Layer 7 of a small transformer language model trained on English Wikipedia (16 layers, counted from 0, width 128). Numbers have three digits each and are written without spaces.
In attention head 1, each number of a token's query is one row of weights dot the token's vector x. The head spreads its attention over the tokens so far by the softmax of query dot key.

Query weights of the head. A number n stands for (n - 500) times 0.00073.
q0: 568518405260772528517377393505602448627470446713582538464402319619435479499571611473641770437578529590487293310577593594348591461740413435442347583454446726557553432504574529453647519245133449659312418418450481472385372475519509196466618669350422475476466474385458508464622561377626592478474550607656469329465577484591560451561369555442665372536603562754508495525487519463516365510301
q1: 469458452505448562590459390550365546610582465711708679552381508574325543572555488406474549447600311508362338331438537529281472511506426417491412494326529598467635570461476516524557394561330439450477403376376369532449279457479515365440563518370495454456462684509476446727430380500488520551483477464665713593395538477406474230443435426318623312651526564498495454681462587309584566434473
q2: 510475580619327424556521664365503565471499594519489530479515619493416409491728526395572422401604289572539565510532479452429530425418475538588402392381519349646482437527429390532530585587562408394560464678505536417655448622599615486367600591441436529661426396481468308427514505415629574386404379460482512430322614580567683499551570493588527645404696413503375485616430538552376387537504
q3: 530397425170644415551327613421527485587543424522318631325482377730470466544529629547453584439503566442516463280424511670572451346586442413236486591305507559274661625521414472376506674310173478684411403467424373383307302530319448517488554586544483523381576694530458464630666527533557519402406656563513514377501577556415704630538418461366494275434284526523589468577518433515453242484340
q4: 501427567617510682306486578489677485459521440538513664629525604572550177494636632372504461475515339486380643465360554364435506507571616476482493284601500557537314496716468597233573495633608599427734537485456542597538589421644404450369478429577635457640312498513581443359457427417420336372585284450423415567513378534311515546390614575619580711487410505527623423447412538377460734422718
q5: 392452505493293573409467511501573599422472596500354308370506490420723399660521431528432403558422511428476648418555574559580579524440459532521420495462556480616394689320496335645548433520760533399591529550379563572412760472274397555462386492594602477464581668849511326432617376387469418505440265456472357598520388358563236635327611617561539704639260372351419340477430542470669466420604
q6: 540478507454417779527318614615486470545636570553508441428577412586590384592564615372446550411506349426221453407348476466363472329537436357611443514512520496484601584558623360588525482281381263630493522262452329529643129197539607462579524660478401470491299717543720632400496636385507621624623611495531439443379602625476435681490444339336477485372339464703624322536476520586403317549706
q7: 547374572547439489452522328529396505522382733443424466440500429512409502639513420498446400430507349435477392531437663458604625473483327500593324591488339607494415522370505350658690447489410577472546509561493577541613664535352444617535481502474523388434515416609382472539503582537332159492484516553386472486435378498467292368430495526520517594686428467435565416383411713441615521737593
q8: 605449343358513504478539612645363378349576546601532459630293467359493564467616604690506535383556581431576465624356452561427421622589384555504444490299443672363610510424636429394457396463583378386617550421630536392352441554575571509557496586642504588576627525492299496468426334291382723357668477597454446523631394452633341479472600551410599685397644387620521514430649572638418463482567
q9: 726493472359411785317501478651644468477546414519561484424430557472659395455516459572404269645461469388466521404355616507696293474507402503556344539462392530355470459480660749576461485408453404531651445563636689622605362595459701480562456649332422424523504376564595627570196598501554623507505470501469620303246616564556532398636399170446466644494544426521516297592430479719641580558593
q10: 661519621628599459500271466450468555501506533419567756494557618491419556550538411307518421266537443492472564472405525496590548527347424413533344691487455537374581619561395365423454262573424443523554600415455459510629489581632612557460638534559476383371793595491514469398670493517631572314686617514522490495370456558450530551473444556295386481434556512599417373539504338656472251820567
q11: 795514422490497607399582447542632263437516660579447496627492459477300747562583564470546468671637659446289533524344457619368460406361553440502418588395544457464537336461444263678679463379382576602560412679757492554398593522599397367468440322643588516576722324353535368393472576421482527480521445512436395341434462753398404370737352579305763301535678443476405325342390579431370572556730
q12: 311504677556419411587655410420377645416497579665308327616630491483461582476525495675808619419550466348503415446226426326315441420765532544333474479457536585665652559556545453369517564434522615589401550454674389676437578416502345485752333632402609582666516530523731558720390474454448415494617531541265552744580442355412480633192511397580396462473423363306439671385520530516625493456445
q13: 490663667458574566473519228392384650402399385675508490336521451304488463355621359419480348411509406474618559334505552457657604431416565499532586646540571656581412523197644517481537286632498512358528485590590695484453474815589459600372332361555686667438553463418346342442523508501491343558387348735494360311410376410387284526356493513735261484564666645300554267463463439513382480646484
q14: 464375566539459374543709285627684586352640655476541434597462487487702788709372479457507522440447507711748543687414299534404332395493401288437490414571353432750489631642477295518512522558485553530508421350406359431461749475362558368632550318554602481563550470494579470484520468589510373382517374408423290762666474655347274269496626517469357397212151293561405442370504585542644551594408
q15: 524557574397638527627437343521353305737494545373471742520463481600463645267492593365458408437678721182595496172450666572461613617596602472537513586362567589464464415690447764407542364534355192550729572444428541242375258443574434430553601521409731589217584490478396538461398452508781788802586669647497527290526646606556844572590406418360601262502465656465743740695603478594422511533417
q16: 651595384251444539722416555691343428611626395543482652439457345467289334383462523645228683546479628583505384530516632731771272482677520499511521618235558538824463459398543612645762483322352389514581569384563407411523356519590530328567601290590628559371279304499561407606857488405500699650259576318379644720643590566521447524463516345385431465485545733498677538541353645584694477798549
q17: 399522594593579579533415534584431473409416366419483733796545555351675554488374435353636417527358507568386588469414499568551429592389467700438574576510507390608201433615250321434483477446671601479638359361469472310414655636539531612455453345719472605462401600751396345505357393373684414275377449677530493567432661467772487474518685537707614481438529225486477582523407616486513483541530
q18: 619485602563375584692488540672614669504406566425392417463404345636518432531409291700562492481460559562647391431585354596581736653515500612689643722626493649707341645611642543389674423455699427473478690468433414266501582475509324481388438694730440519590597529590373631750384750542471350457614552664449294397639518403589693304534578647453509716645447302427626513296546554559740283414509
q19: 503523537494501419370546564447464382398560603344579462443576471376555549358558503546565528454410536610428475414444651622459496427623403452592681584555477595542558562635529594327559383248265354535514635321417640403596579429508516648395520721467499471355753571474424489664419406477597466429556518480443528438526450382532564552548360565459246487435660351655399499394324567586443498632419
q20: 441515635581607510605468355401753283477482480424549522587668322364569380508339498525446471546457347586504497613461484430429550492355309272656561597591491551530485452564518497479516712458425636409458560570416492367507385589580308574487442374572261449651272409424456488411414644665442569520492628310560616569494621374564532599742399504462461434607667545358783520685419524516645471502447
q21: 538503506762411218363591526322400508620628576400477592506632581632593505460534454536365507410322288592470506344703503496439557385527538467599824687430652314475502356379510519426652601279407564609555501648482611468498610344653539569310641489582481560633145576395449491624474663584419445327606514556389622446421666615491464558518595256482449504689562397539497596408542448198617495284441
q22: 680685304335534526538515691526443504663660547434543656335561496419403436438664471456530755636379745538394591375357848503637342793711488324474513539691686626420769636458590451562642409292609461573304626283291545428535581442322801348494613666531278492591682659434531420357500423574562813749561691658761360402535447541462605666516379430445480467470221733502453416487668595492406553392724
q23: 453526428313411845518568537450478578431531531520402627595543353645605616784654481561487753565606459539521022536661559440555661432326465503438604287359496591412505455490616364325639436581448377564546629444451514437603639454459425383592670640405475475288605686369429434572473522579577386317393453312699201323281559683583493464516547664403446486516538633359518505345403521284477563361395
q24: 519751593509606480537348415657542602708379289609627662525551688568665578476425579463449632623470427572584449556451374581629475440429353435632699693432494619423794482373537487624333493360448436550320535654447373636351367730552248562534584499331451510642505413319528433373514703708488426468459502433554585417580630442571645442353490425425603525614602696310537521455505522280357497439476
q25: 487394492456699613372569498493574398564542548586290420383643579641673531628297594557398603264486617481583483653250504595408594686504511404497373686379525450660499421330582518479295476612477523465393512675501539295572494561391379437553355493504520577590607467495466360588566567610457533296546572338625706593677540362489596434623302532533403646505276411612564503371533435552561641524444
q26: 626525456540519476567672409651704346479397312292557445601338536259449736341627469451417666427598668503571393791706575637482426501460613616443482434435424641491345637591451574400516479589561530512458497343311727515555467383458520386437627661591343498475658524600393309477727620512809507389745511636505579516468788601634597586373398531581233447588584560524624539719566433603442448634411
q27: 544286544404485329698484565633332324484478764615540405599587570493347495341391424401370503490585544561482577466482400453639583486524543457273448467548354684497226363639471407396455475563408483223557537515471397519476449567634402697586435403529564303701363310680493565497372460638523430515603495582255597591346496537378490655374671555538641455456618715463347613772344416716569598428425
q28: 442414381485591517394378500430525646643516478548348412589443323499617495400369247657460464614345404438348430384535515559580727387443675522536497492387636649554494391541480533295406594590297720346668560510462365579259429308512684494514569407460489590547365421380404513485421409623616515541503665763534394762440439278563388673564530412542445624487591173535673379719453613558503494554489
q29: 368576584500510339393527327592392690458313499433753389450230652376666550588483387195625615510364290457551335418390374348717457427446616577623562575324440487560857655439458521553395420529512472517578552455357435760529481420300498613509297347357556611367556553614571529549439597323398505608436551549501466440239487209475398434490467480278440500625469658408459579412666519591366349407514
q30: 478417584760454498396452740526442425473483669332480395556627752488552730580538521624531378291712536563457408609341428318711640534536591404629442495692307423619518486486303265382443781335519494494501497403466258638526547365575586552429685506340632526719474467374524508368335622386268578448655474558236381562676493640656474697355414616647527588573422589272363369626524694552392523634421
q31: 351542636427447542417447449442717461638665522638630556664616528559384453453509398434515461119545488495445477498411329476620493490348624517573638421477424756697486333374428493497775442468340437290545582584482351574592440480458478333509503497385491462626415600545560600740501401708502435557400287563542248493653329631436683551474754537684601389686635578583573569408482563695458623586469

Each question shows a short text with each token's key, already scaled and adjusted for position as the last token sees it. A number n stands for (n - 500) times 0.0029.

Then comes the last token's vector x. A number n stands for (n - 500) times 0.0093.

0 "n": 388313442611657467610486430288558558633659265435892606344536440499677502571488620552640426347566
1 "or ": 486422503576574512598554503434381576625623353343825590426481526421659511531477516502589471370447
2 "was ": 474490468555564431587615598426376574684641359337916585454436640432625418471444601466556483408413
3 "s": 668545392492674485543570542360393561689610355425923688396509518413707537566396543444603450358463
4 "el": 516811491409669512429658557322363615756562437342899535378543375421723517557430581455640513367540
5 "ec": 325626503373635631464607462419398493596578300267956586332449525429762527617437585455584433340580
6 "ted ": 510503463401520612503613537425396488615657439396805654333466611444656484468399590452554428502379
7 "as ": 470474560449537591471635563456335546696703311282890636396468592479690488451393642482587429455441
x: 381633601449493488484620458461375683538552588590362356448638515549462480490536428661507603493555690576739563476606464616573277547558370474489440406459495461496329542561515340481705475666570659313382510670425233403547622549377500428510586412572473502458398444369489510564391473324388538524416470445428381684467404427744398548495601489515487489358660667437614494513506549592659495437469
To which token does the last token give the most attention? 7 "as "

0 "9 ": 435460515666582415614626496359339543741647357337875512310416561371733504506442567484510507340514
1 "and ": 535475487602586516522541473350401636696648347353792603403494557532648462544421649539552464346424
2 "is ": 489467481547568422594617567413377554702621333300926585458452646425628468456440562494552509382397
3 "se": 685520385429652528609681536350423528705604335313805637352478509382691539563398624470615452331505
4 "e": 496716457413689537487703442371394518601560334333910513414510492376692605512450581476570355288593
5 "k": 295650482348507621451598579439358504638554339398914585316497463386595518597475627575594402303560
6 "ing ": 471525508467558584519534521374330490612667456351721605327508526480644413511432606508562381478378
7 "re": 364317632471522686402644554326428505668640404332818694345466522424780459547480645458616521275532
x: 538336592585542428497513587430424685621534479402458416533641566576540449471361593693390591539550368655439589432381302441520398564473310500417536533559512442516218458471530453498575517564527477207551447376431412476570544612499473326530383520588488624473453402501502575556545493334340534453658406449483495494481490426756141596551567371382517516405701585418530342341593461485614443475471
To which token does the last token give the most attention? 2 "is "

0 "ary ": 420494554637555457615595476412403669701689364340849584369452467420679505624421536508561479342438
1 "v": 401298326698603389550698522334469661662703348412846629295494440407702475592465637491619518408535
2 "en": 688436352583688521521589473409483621667461411265850631398524472458646484647470635518588409334530
3 "u": 603635363550536475464540529407347548669514497384823571305389509492615506455363570429548388373575
4 "e ": 533540441468536527467562465386369509650601435335799610323442515463612468539448476471572452421511
5 "from ": 504529459445603544537582581400369552590677409356800518445494537538664421412516545504540468434434
6 "the ": 466525483461568578483653470403269576616715409297842558431370588537703527419568573526629521368445
7 "ad": 431265634383453633371638617374347532728677382332787527387486499385677490603443576416654565269545
x: 534457511390550405472544461486375625542582568545589238438644422530494518490539490676520625621554458460632579260450342551398223618504545504461474573695578466440272534421592383576578531574322555187652511553570462471739403534475494557550386421479490390579475433498482400421314704331463484412467357526486412572420524340690455562491579413563424538512642419483474412449373518680429382528450
Which two tokens does the last token look at most, in order? 7 "ad", 6 "the "

0 "to ": 412490522603572432643574539388377611707712354374838515430429599465681466463494596526569401354430
1 "the ": 475457505552574424652604432437330658673706364314880541412349592545718538438571565527634513348457
2 "E": 657353335504614434541670540409358606683555273248820623400454433434693494633433535472627513236459
3 "ur": 617591337504651561526705497416305574634615371381788482330385520469635485631489564464513481367608
4 "op": 464692358435578518402643518348366587582653414403755495301288470504595495521403598437604449272561
5 "e": 446513545419616554509621581396433495551595436403755530438355487473624606568467636407574301283562
6 "an ": 385458485409499519493596493442413535505660460367851595396396474428639552597450518485578508373539
7 "C": 440360671416600604347580646499319559591645313280753589319470465527693438632473517461600443274526
x: 477428659609523525558568474462554474579489298451348503425502445751477631494474457565467773502589433516545443320403397497580390534657353555312436605383461533512309526497532414469428341657418496359406409488608385462638618476453408368428448593655478435513481444474560543638459599468344478345543521613507564666478519447821302435529639525511309603499527599538460652549540509516417513528506
Which token does the last token look at most, and with what share of its attention? 2 "E", with about 20%

0 "en ": 430529563606582418624566470348381608722672354342881612437421561470682481540476578519604444385455
1 "202": 495399451655537467583616514275344612728564432284862509318408509372633566522378576543602445433461
2 "0 ": 580457388538592393552611484426366498617658424351845526349394523383743482505477577421599433389507
3 "and ": 525536400515550563493571541356414624653672338376786601434519595506684468543428611506530487347451
4 "202": 520613369403550533507647591290336581720583432269870536310412515378636563519370574529613456415460
5 "5": 361543468364562494426602558403454468653565407379818532285389521358694499506500605425491437391543
6 ", ": 474490542473534548548614535437439540629717436328788561392504592531721471472480621536540462428452
7 "K": 425373644448518581404591626474299541620637306327804639387492459416691484612434580515591473312467
x: 368553661480554576605605506506480603390478471494159385511548459734545626658534508631442726519461501475463610505463388519543477587521255434422447453476468424556339555426489420498415502672381559286483508520449473560578507446543384453453506545536513485570509369365517568626439600405368410254522441578584479604525491452695314481442533546460251555468550591512320579587502401461527453476614
Which two tokens does the last token look at most, in order? 4 "202", 1 "202"

0 "ir": 336293534668581461550619441366485527562543364401772543375488406397657451502571593418643368357615
1 "m ": 442453509585594450565563474427386559617610354337878675396433535434643448561487567468580427422489
2 "S": 615367391555602386537623567379308539599568370413848635375525470455709487584482602433595418335507
3 "af": 707598302449672535423683565463422622662572354310783494372412412392678675537456636402669482390508
4 "e": 475691541396694582503646503421444534547528321357813515425462393416663569524513665476526342228536
5 "T": 322611536366555489452605541350281534512631316431798624310399401508732475630530580452537441319582
6 "o": 299370524381647564418558623440414611521568420327784517329530376399597540500509656383559320341488
7 "A": 486238577432555556275610555467317505582609378371750546424501442337683543622508646468613391290607
x: 532426486483429563402556553428463510574484466549275547641495318606479433462514463701425832580429509437672439489443449365544418546534626585294462509479395340469414473447391349463514356601364478466483562517648362562535551336540294519401325457560523429567459431542498587586485573515365363332516421546585412522499435216664211381466492480452537591594503458459372367683639467436421531519549
To which token does the last token give the most attention? 3 "af"

0 "(": 404424536525579483590563451369386569608650375345828577418470548437716460536516529438618510383380
1 "N": 508316364578532433594650604353430553650628273376833570428509426468702432634478557535608451363544
2 "C": 654466371538540455433681562479383688583572313361678522327448472577626550652495446513534445332543
3 "H": 666586286378561565410656540468412662672599260408742579311412438493541540624522502456586424315536
4 "C": 449715426397612469385657598506390625560580296344765503298477425522671541637523453450555419294556
5 ")": 378592513413522522396525500450515519546585383328768581347450500397608528513489555540489483388499
6 ". ": 460508487435544511499536540407419531638775440394837601442503624440718454449480625481568597443412
7 "A": 420295624479547630347646569411328538688686379351795611448499509310795525561420636466646460313530
x: 514377591498469595483516512454435574517415511477322502586629432581556485463507431739399919590529491471609501427422527381569307469615491529341504579519345287393304486433450348530544382564363552336578510578563333574505455582569349486411466486464487411633487474388534533519432519401395514337594416521628475547513415273761276432486399442305450496401510558421493431641608483434449451473590
Which token does the last token look at most, and with what share of its attention? 3 "H", with about 30%

0 "i": 414294455634597476512586446343450587597554409314864571285455492424634551558428702410663299286618
1 "ate ": 489417502613540458587583482436407557610674379383766608406454450413690456606416576517550409363506
2 "c": 606406320555614473496613554368409589644623315296820614327440525525699458644407546466665450286564
3 "ar": 686597333524670553494599503393423578750457298258866639294569383475663382467441592486712424332438
4 "e": 485639504400606557514676497337400523605464355396841629409443464381640485546471641460605297314536
5 "er": 325620521349554549453573379337357507653575401325767534283448430484544537606348599569612441381527
6 ", ": 450493505435514561540605556393421547577684447317781557397506550496744481510478581551547432441430
7 "O": 442279628478530617370650590377301513623623279310820617405438466404731510618494608457630477323504
x: 341467483508502563514556535480373641594419526445343440619501398729492557573510473742513780595483516478567554374326419551619457538481408585423408543410529436436376507406372418554553472630398473417467515612480422446505539520598500539290407510522581408623428416431528464665254486346341556455612487478586636619535438451805231451599491438520473486330519484539469395651503387404528493427456
Which token does the last token look at most, and with what share of its attention? 3 "ar", with about 40%

0 "e": 361343398550625380612574405413461483538566387357842536404498428394683598576461691508563317308583
1 "y ": 490435490585590452569568499431423578651644379318915572419422503443646498589446527563567466379468
2 "L": 611394309578602449497652568374357601635622323364834620316450364462674468585497593454551401318533
3 "e": 595531389404687518575681521372460521595515306339793646415416410476694546593557656359582291313503
4 "ag": 485608390430553492515513386404378501582552484531684620371374445589603507574396652484576442484531
5 "u": 350545441383551504463516521392356517619553474403824574363415516457654512432374597410579416358530
6 "e ": 379483494407444564429586528446419543586584435346778577416409463460685486685470531448499384380538
7 "(": 486391495456462527475567573408439480526637402359790598446450541441687453510529550415589498417411
x: 409345569424581449503502438450347430441623691437350491523543419563515433523602509636487653455350232605618441363430394609643380376565321443412553588600386497497278452461618400591595435557383454319324351496507457415483670574456450471464435517483538574641418331481547510655357578410495445424516433469439526581531356622585290433491506414369510462496531740553535555559588587385335410378640
To which token does the last token give the most attention? 1 "y "

0 ". ": 419482515591546499527534427390440599736711399372869582424471585454689438495471571485626565431433
1 "H": 431359300592610440552657522407405658680643254396806615345486498444646472581505562446634450337514
2 "e ": 499472499555549472586634534426397634673674374341828609459460615436641501469493572535639459318417
3 "h": 636490333384682559500625535351412628683658308391842602355514518475642461574538548421671506364560
4 "el": 481720483479613455525679481310324650680538496296875592362524387362704469527517551448643537413510
5 "p": 305514440465575600506635493377344542485550419438845613328477448418719502673522536458639478374480
6 "ed ": 529533483426541570483598502427329519615707403390771644364448638482608435483406561459589396484414
7 "the ": 474479506460530587469661490376260567615751391287867576413380600535724548421580612537640510380440
x: 583500536486497384487600380532444477349452670437357419619588466566576432497571574552581569565582460581552490394458311579628317489527342546508369511484503482552445504520459371530483476624365437317517422438414316424564601735429499393459581546535483514435391311364423620595460437407189617386543316527568519721433267451662279475502494382489647512460534661475514474468658344401492601505488
Which token does the last token look at most, and with what share of its attention? 4 "el", with about 40%

0 "ec": 326318521650604430525549468520497585652542316264796539280540488494694457568415592504644466305611
1 "k": 536282391600555581545556456405435578635483280370765665300439321445632448602383651574629430357558
2 "ing ": 512462479560594456607577498408381521632726399349799565349450549470701459520443535557560382449393
3 "l": 675507300432638497492617556351407639658675358365871635298494440424649479588462601460530458339484
4 "in": 450778473341685662483556468376430507639603307283831565303451378446721510611477564433658454297533
5 "e ": 487545433411578562521588539377368545611618442350848648350451606388706425506477524524589399430514
6 "and ": 470472483439521558531546581367389576630672433347741624413525528468708510495488608479545476371407
7 "rec": 390286617392487688402653566376404458659622350275826587359449547451766453649338610439618482318487
x: 450389639439458523690481481592374633500420570619507456515676567604515572471534650670468565570456476541509603374430514542465395530508448405365461485447455329637247526473573496561439438620560568169659438554524367282706587508529512359343288446645340634572370426624428479611539474404453448321543419650475563533502559379614363619611673430400409373603512409531682557611563596585608555519462
To which token does the last token give the most attention? 5 "e "

0 "a ": 427518555571589418630576506400372648686705359319942534414422578433671522469504555527592512329438
1 "is ": 455499506554551408604599559396372574683613351297934565465409632426616487442474561499562513392389
2 "m": 594381287544604428528645450288354631707681296374868621301427476421676491619482605438614493417529
3 "ar": 694586375546734540561636518434409555709480330247898584323567450469742493390530577408682453366441
4 "ri": 432646438352663639444600498396367552607410425414854622378486464428644474488414635493614457381583
5 "ed ": 497495399427532568498596521434327518616718354419814604374435649456629481395393575424583413491358
6 "and ": 475509464421534586487558567353379556656695334351820651462462618460707544487448587445579480376382
7 "h": 396423692465455691410583596397371603662688343372828628343507521488631477586535553422678516380525
x: 577457608624552475585730520448543600418393515524417449493433411571416481451636622659436675588458454649671451407516429344484365543610292433403479488659531497351237439510614432647494424500452544153513506490443549293565409625493400408446488600610485544443530482283586491505555518328295646412527459576544507581425427432580257485485521470581340551345648534487526482491404506618515442594590
To which token does the last token give the most attention? 1 "is "

0 "at": 396351455558560417527572538451444469565616463435767449352508413540594491515511604542599405342602
1 "or": 574230406559570344519674460455464540546539322395790457279500344510502379480509586541631412357579
2 "s ": 493506489570521456551567471443394566609675457347866615380404480470655501516461539513548484405470
3 "in ": 586480372508616501592637553386398566632732348382790514456475455507715458468477583525521462370420
4 "n": 534649406332574586510614560295490640734680243328909665376557470429649457574467616516627497329549
5 "at": 261603509388484613431638529379455546627631467395830559395347447558729475615465546531636407257553
6 "ur": 356442530389602635414657480413383535596542364381774548317450523495629452538479567481492374413563
7 "e ": 440410577412518584462546484414376504623674417283814661350399433395708461550399498519560449397472
x: 395422608522394491505319619389394617488626564495443697497483395502378519614460481522461544509527632527630518484583376407594466448556491397489506577516571527545274422542601236479502459672640615264417420567465309443538532650527409435519563471593638288715413434553342474609374404356216396406567557507538429693472463513516218565401678482488605538466602634513485553527604471609533459509418
To which token does the last token give the most attention? 5 "at"

0 "s ": 452534528587524361608554442384390638704671358298934606418397527456660495524461584511587473372383
1 "as ": 478468481572549418627574547415387606722641312318880578413500584481663467419405651480560452431437
2 "a ": 544432470570652461580616520436362689672729364336967549393448577449708552433493600516581534325418
3 "f": 675516294476651470414665554357403630717576253346878692316463479393666462515511573453648466352503
4 "res": 493739464404670557526582526424429497581576396361825628353524492345630384561409592421627405299554
5 "h": 376531557413578573418543539417414495641591407448793563341499416478533484503492563460571474399565
6 "man": 300329578365537628395567464426439554522615411327808562358408364376565459589549607513688390333561
7 ". ": 472493530455530493504532562415447562651754471389794597465484647455698460422529599476564586482408
x: 530657619561413563436487497438386532420560610615573469366580388541533438507576410603621661512517397489550460493433438444409406525459459429471427619544530366517326642668653418559608405516371455276309416448614406422564584615461576502506549461607560575466423404322467581521427540377290577472565350443558457373415588515427195635603403559520402407512476860393510528433637382392555431523507
Which token does the last token look at most, and with what share of its attention? 2 "a ", with about 40%

0 "pr": 391385549698608400594518470448459627611627315348845654252529442439686578563445567466605393327505
1 "il": 569260432502596440538647415365423615617493337353845517338469355544629463441395547467581516328546
2 " ": 471502376630507510545569487400410643640689422344797556337432515452587451559516547542575417433468
3 "and ": 522530421539573545566541540377419630653648423372774604430518523510689469539438604491531498363408
4 "9 ": 545534378425607529510657589377322536661686412324887536354405561363733549504445543458538517379486
5 "J": 437548441339575520440617591413345612685657307336762640449419431461734490604485649472591361350486
6 "un": 335413622255571668378591577385434568639558336273819556304405494455609479608487582501588336351670
7 "e ": 499503599393515537385571597404348613618703407334793537349397508439559499580527570563559382368496
x: 472582534509504440556363419573418669433397557440370481548414299588566440404675512497423633570455536545513501292607474510729363568542463465386453466530466506615409531651515286504551318437614616249500402546530444507489491489357462460429481514562593466486481573587393462502383655394303482583495582581548435574384323380465233464456533389559546627562593785314580609559661451506497496486467
Which two tokens does the last token look at most, in order? 4 "9 ", 5 "J"

0 "es ": 463540536573523370580567465387374599708653372309922608404422562428633490532446556518585466389390
1 "C": 469359388621533341527676587395361624635609281323799588322479457514712450613495519456598454298517
2 "on": 694443341519682434518639499392443517637598362266814553306452501401651501613454632438654477230593
3 "g": 638581449433629535492555534452410553689541339374816565419399403422641416500453666600629484350536
4 "res": 474717420419684547469524526409411560607581381451788537384440453387556467539453537437595378397527
5 "s ": 473556430418538531472614507460402573596670392324869601406414423442632548604441553484528462350466
6 "===": 478520494378535513413578477428385571599720355365781562350413611421621474403467611514498398359433
7 "\n\n": 494483547456511494432569567397390550624739349325861585443452702463628484436441566467582505448394
x: 456617497753434431547521443572466466370535636498473357400639446641437323588557455562564699471566354595481368392356474510491272497643573556417446571608495431411394558592516482469562527520439543317440369535585352513565564529585532463545415511581577639442451365375366501609407511451252533515535320434429483329397378610623235428484425493500462374497410821433553592579555489470599526577531
Which two tokens does the last token look at most, in order? 0 "es ", 7 "\n\n"

0 "y ": 427538549614544390611596503388395624698633350312894590422422530439633490586468559520582487355435
1 "C": 479348384636537349525694592408360646636607272319793591321464452503702449630497521451605445272524
2 "on": 696445343526678435510637503397438522633595368264810548299440505398644510623465635438647459221594
3 "f": 714598285495632512370673530418424627657503285421863640339427355347674454517548661541641452292566
4 "er": 484745398364634702487566479346374512636491378399902508313484397430624575647499541644670445347620
5 "en": 259556510336598635465539524346453565570519388305907552293472402447644543600565638484580437294581
6 "ce ": 422467455387470541447587516464414522566585409397810605403432406473587525642406486470496466417542
7 "(": 478378502457483532472559564410434478549661385356799598438446515452686438490526547413608529420411
x: 407378559394567422488491476461335427471628706452363461520553419562530433522529486640514660468376274620602429380450394631624388372531329463404522583602338481519249446531603382618611433609395426286312364502523462390497681589469487508458448521498559583630389340461558529654358588401487467407542413461409526591486404620606279407502506446383513470453552725574535596547562567405329409416635
Which token does the last token look at most, and with what share of its attention? 0 "y ", with about 30%

0 "b": 270426470699585438649627543424501610646640211357838577245445430448734441583500563576639397351489
1 "o": 522314384592601516511581459411446635536609369324858534353521395479725516501404592419527375327508
2 "tic": 723388394501614481532646459436395530531547278326808509312457477501642345572370599390630441325579
3 "s ": 526508407541533503507565454437389527578633450341826674326405483419689490570468543467548454389478
4 "c": 539639391362621543460616582354389559628617316293833636320460532504690462632404567439654448291545
5 "ent": 359651471350535600470615439387405514688563328334783697327383483398630463577401636522542361305424
6 "er ": 377504510357545575476607515389413479625669335309817590384475522348661427488405534523566385359457
7 "200": 506432591408571558408620665305337478679607532310849542326393561355683642464399597465585469432485
x: 548560598452293433464527613450459670396547485521508492460658452621551592475510557507360623476427550531624555317276404530339507478602562473381508527336544344668349507659336365595379427468278573249417520577538471529674552594505431448483319660578504570686506334587385485499483565426438384461536537626505434523549374479530335555483606303379349575397561748436552340511568440597519598381549
Which two tokens does the last token look at most, in order? 0 "b", 6 "er "

0 "ol": 321276435679607463550562435442408563676515349323804518260533435416734429527467588394613523308603
1 "og": 567374311657636477519596456421431583696599389371713422396366468388599449487535522595625478428580
2 "y ": 539474443555516515570570469477424577583637426349813609371440461421664495577433480479489497414509
3 "in ": 581488370486587504599634568410399562628751349372791505434480475487679472475469581539515453374432
4 "200": 492572403413560495501664540302336584710588511271878555354361533369696620502420592479615480392502
5 "4": 368570485345538510418626501398440492682608354377841564330349505359697481493490596452564414357535
6 "–": 334406518341480635398653572336368567605590258365879544309569531380655499548494581565596368334483
7 "200": 539378572457500551464626585335325541656578522331866596325359490370704626470397599428623463385518
x: 440538590493315482425508528457433601356565501557393578592617468531509587414518582555400609491405518603638458348263364508344574356644609500467502505323484385639360466656377373528330372487348595277472498518526499554632437508444401437405292592581510571591511324671400421447478503447489475471501571634400328485486398502491269611411638349438426712406529722290541294454550428474529545329551
To which token does the last token give the most attention? 4 "200"

0 "i ": 381514530619589441630580512334386614667685352312904553447435511417671497560485531524597472326483
1 "de": 478333379633622409607654477305426520731607335332821564441455475382729554552454702510584406309520
2 "f": 694405340594615447422601468382345589677557323383913530282451465300637492474477506503653525408541
3 "e": 652537452385746530563546444359432451637484333331907554332476472316665608471430601521596422325510
4 "at": 441711484408547522485531465357376434613573481365818417315532486518604492550412517641567419412687
5 "ing ": 425528461506579513564576508399405471609711419380820621329466541476698407417468586523550389482426
6 "f": 303498580286585611339583588357395606721614265326858708288458486392678458523518567460668460343517
7 "ir": 476247650400495655402566592349463499668635392317916592322479512359708493546455583495603407403569
x: 435451482446437444602546396427431764507471614581626414375633477474704486672624627499512592673308379597503573472505418418444408527574473447374507464448375391377323455532529375476531471608747565419285536444445491598475663595414473288422342710449465566532405544597346317475459554332553421505528431556470420546291513372778433517416751436455426474526393488411385272520513500503552403551664
To which token does the last token give the most attention? 6 "f"

0 "p": 329347462648638350579555474414354632599530340441888594310438422455780503587507589478724528361511
1 "os": 539371420543570457576557439411403520623602545389817523348516547491595575432427553479619399383627
2 "er ": 552441445605543479627599520406396562634637376309917623382459547393635523482441530464570471388492
3 "K": 657530341457584502499625599387326583631624306350804638367476423431686509638444591496604472299470
4 "ul": 528751370387661531426685527342405621516558426391821576342396342467642475602501572330578444280612
5 "d": 366565470281607616556608543461445556548640313478757517398389407394587553577632644487542372322551
6 "ar ": 384463484352433580472605541422409531549687390296786562452405469467656529617536486518608412345536
7 "S": 430333604414574614414597631442307492565579360378829662361497464465712494613472598434593410308526
x: 585499588487492497442599537560506570517619419436217442458454431744492569513572552753469751560422432522522544464391391513615438519612347527349431484455458503423377515407495406468590496715412591284416597411373433522591599482480372384362408442556613576463498435474485489490445588466303490378535443506498591632572481325714254486575563495505291533395509528466465530635511439468454514445432
Which token does the last token look at most, and with what share of its attention? 6 "ar ", with about 30%

0 "ep": 365393482667654353683618501379382666603624304418784503276459478389719528517510618465649480326576
1 "res": 577299454589634392539583499493420532652555388416812579343468461407577446542451548442682370361610
2 "ent": 648423405560621560522634404436385494721622345429916602297449533361735571567424636567486469328531
3 "ati": 671591298425605536440661504372510446568642387344751405342446594496672528640449558545631437427633
4 "v": 459732426366608562467545532456502543522588425363770547185463365503613471461462633580619386371634
5 "es ": 491482468484506485544539496471352532592634491370806655395435482464626453522430516513563464429473
6 "m": 359520643311553590427615544315360569660678321355790661295442459438684475645477637439587464429544
7 "ember ": 455415578397483560489635561414352529686618366278829640328477529455702440544422536444508480405432
x: 368496539583504524564412553455438549395545531420389531452465412558484442590481588550467592586587511514623639489471451522582410607629388522510509567594370496495287468566594472502638358580531716254521460556511450473604698432445542415457585444672598619614462453457309455564402512268221631414558506580551359649436456455530286619336588445347547577526604753380551573530598488702453407554307
To which token does the last token give the most attention? 7 "ember "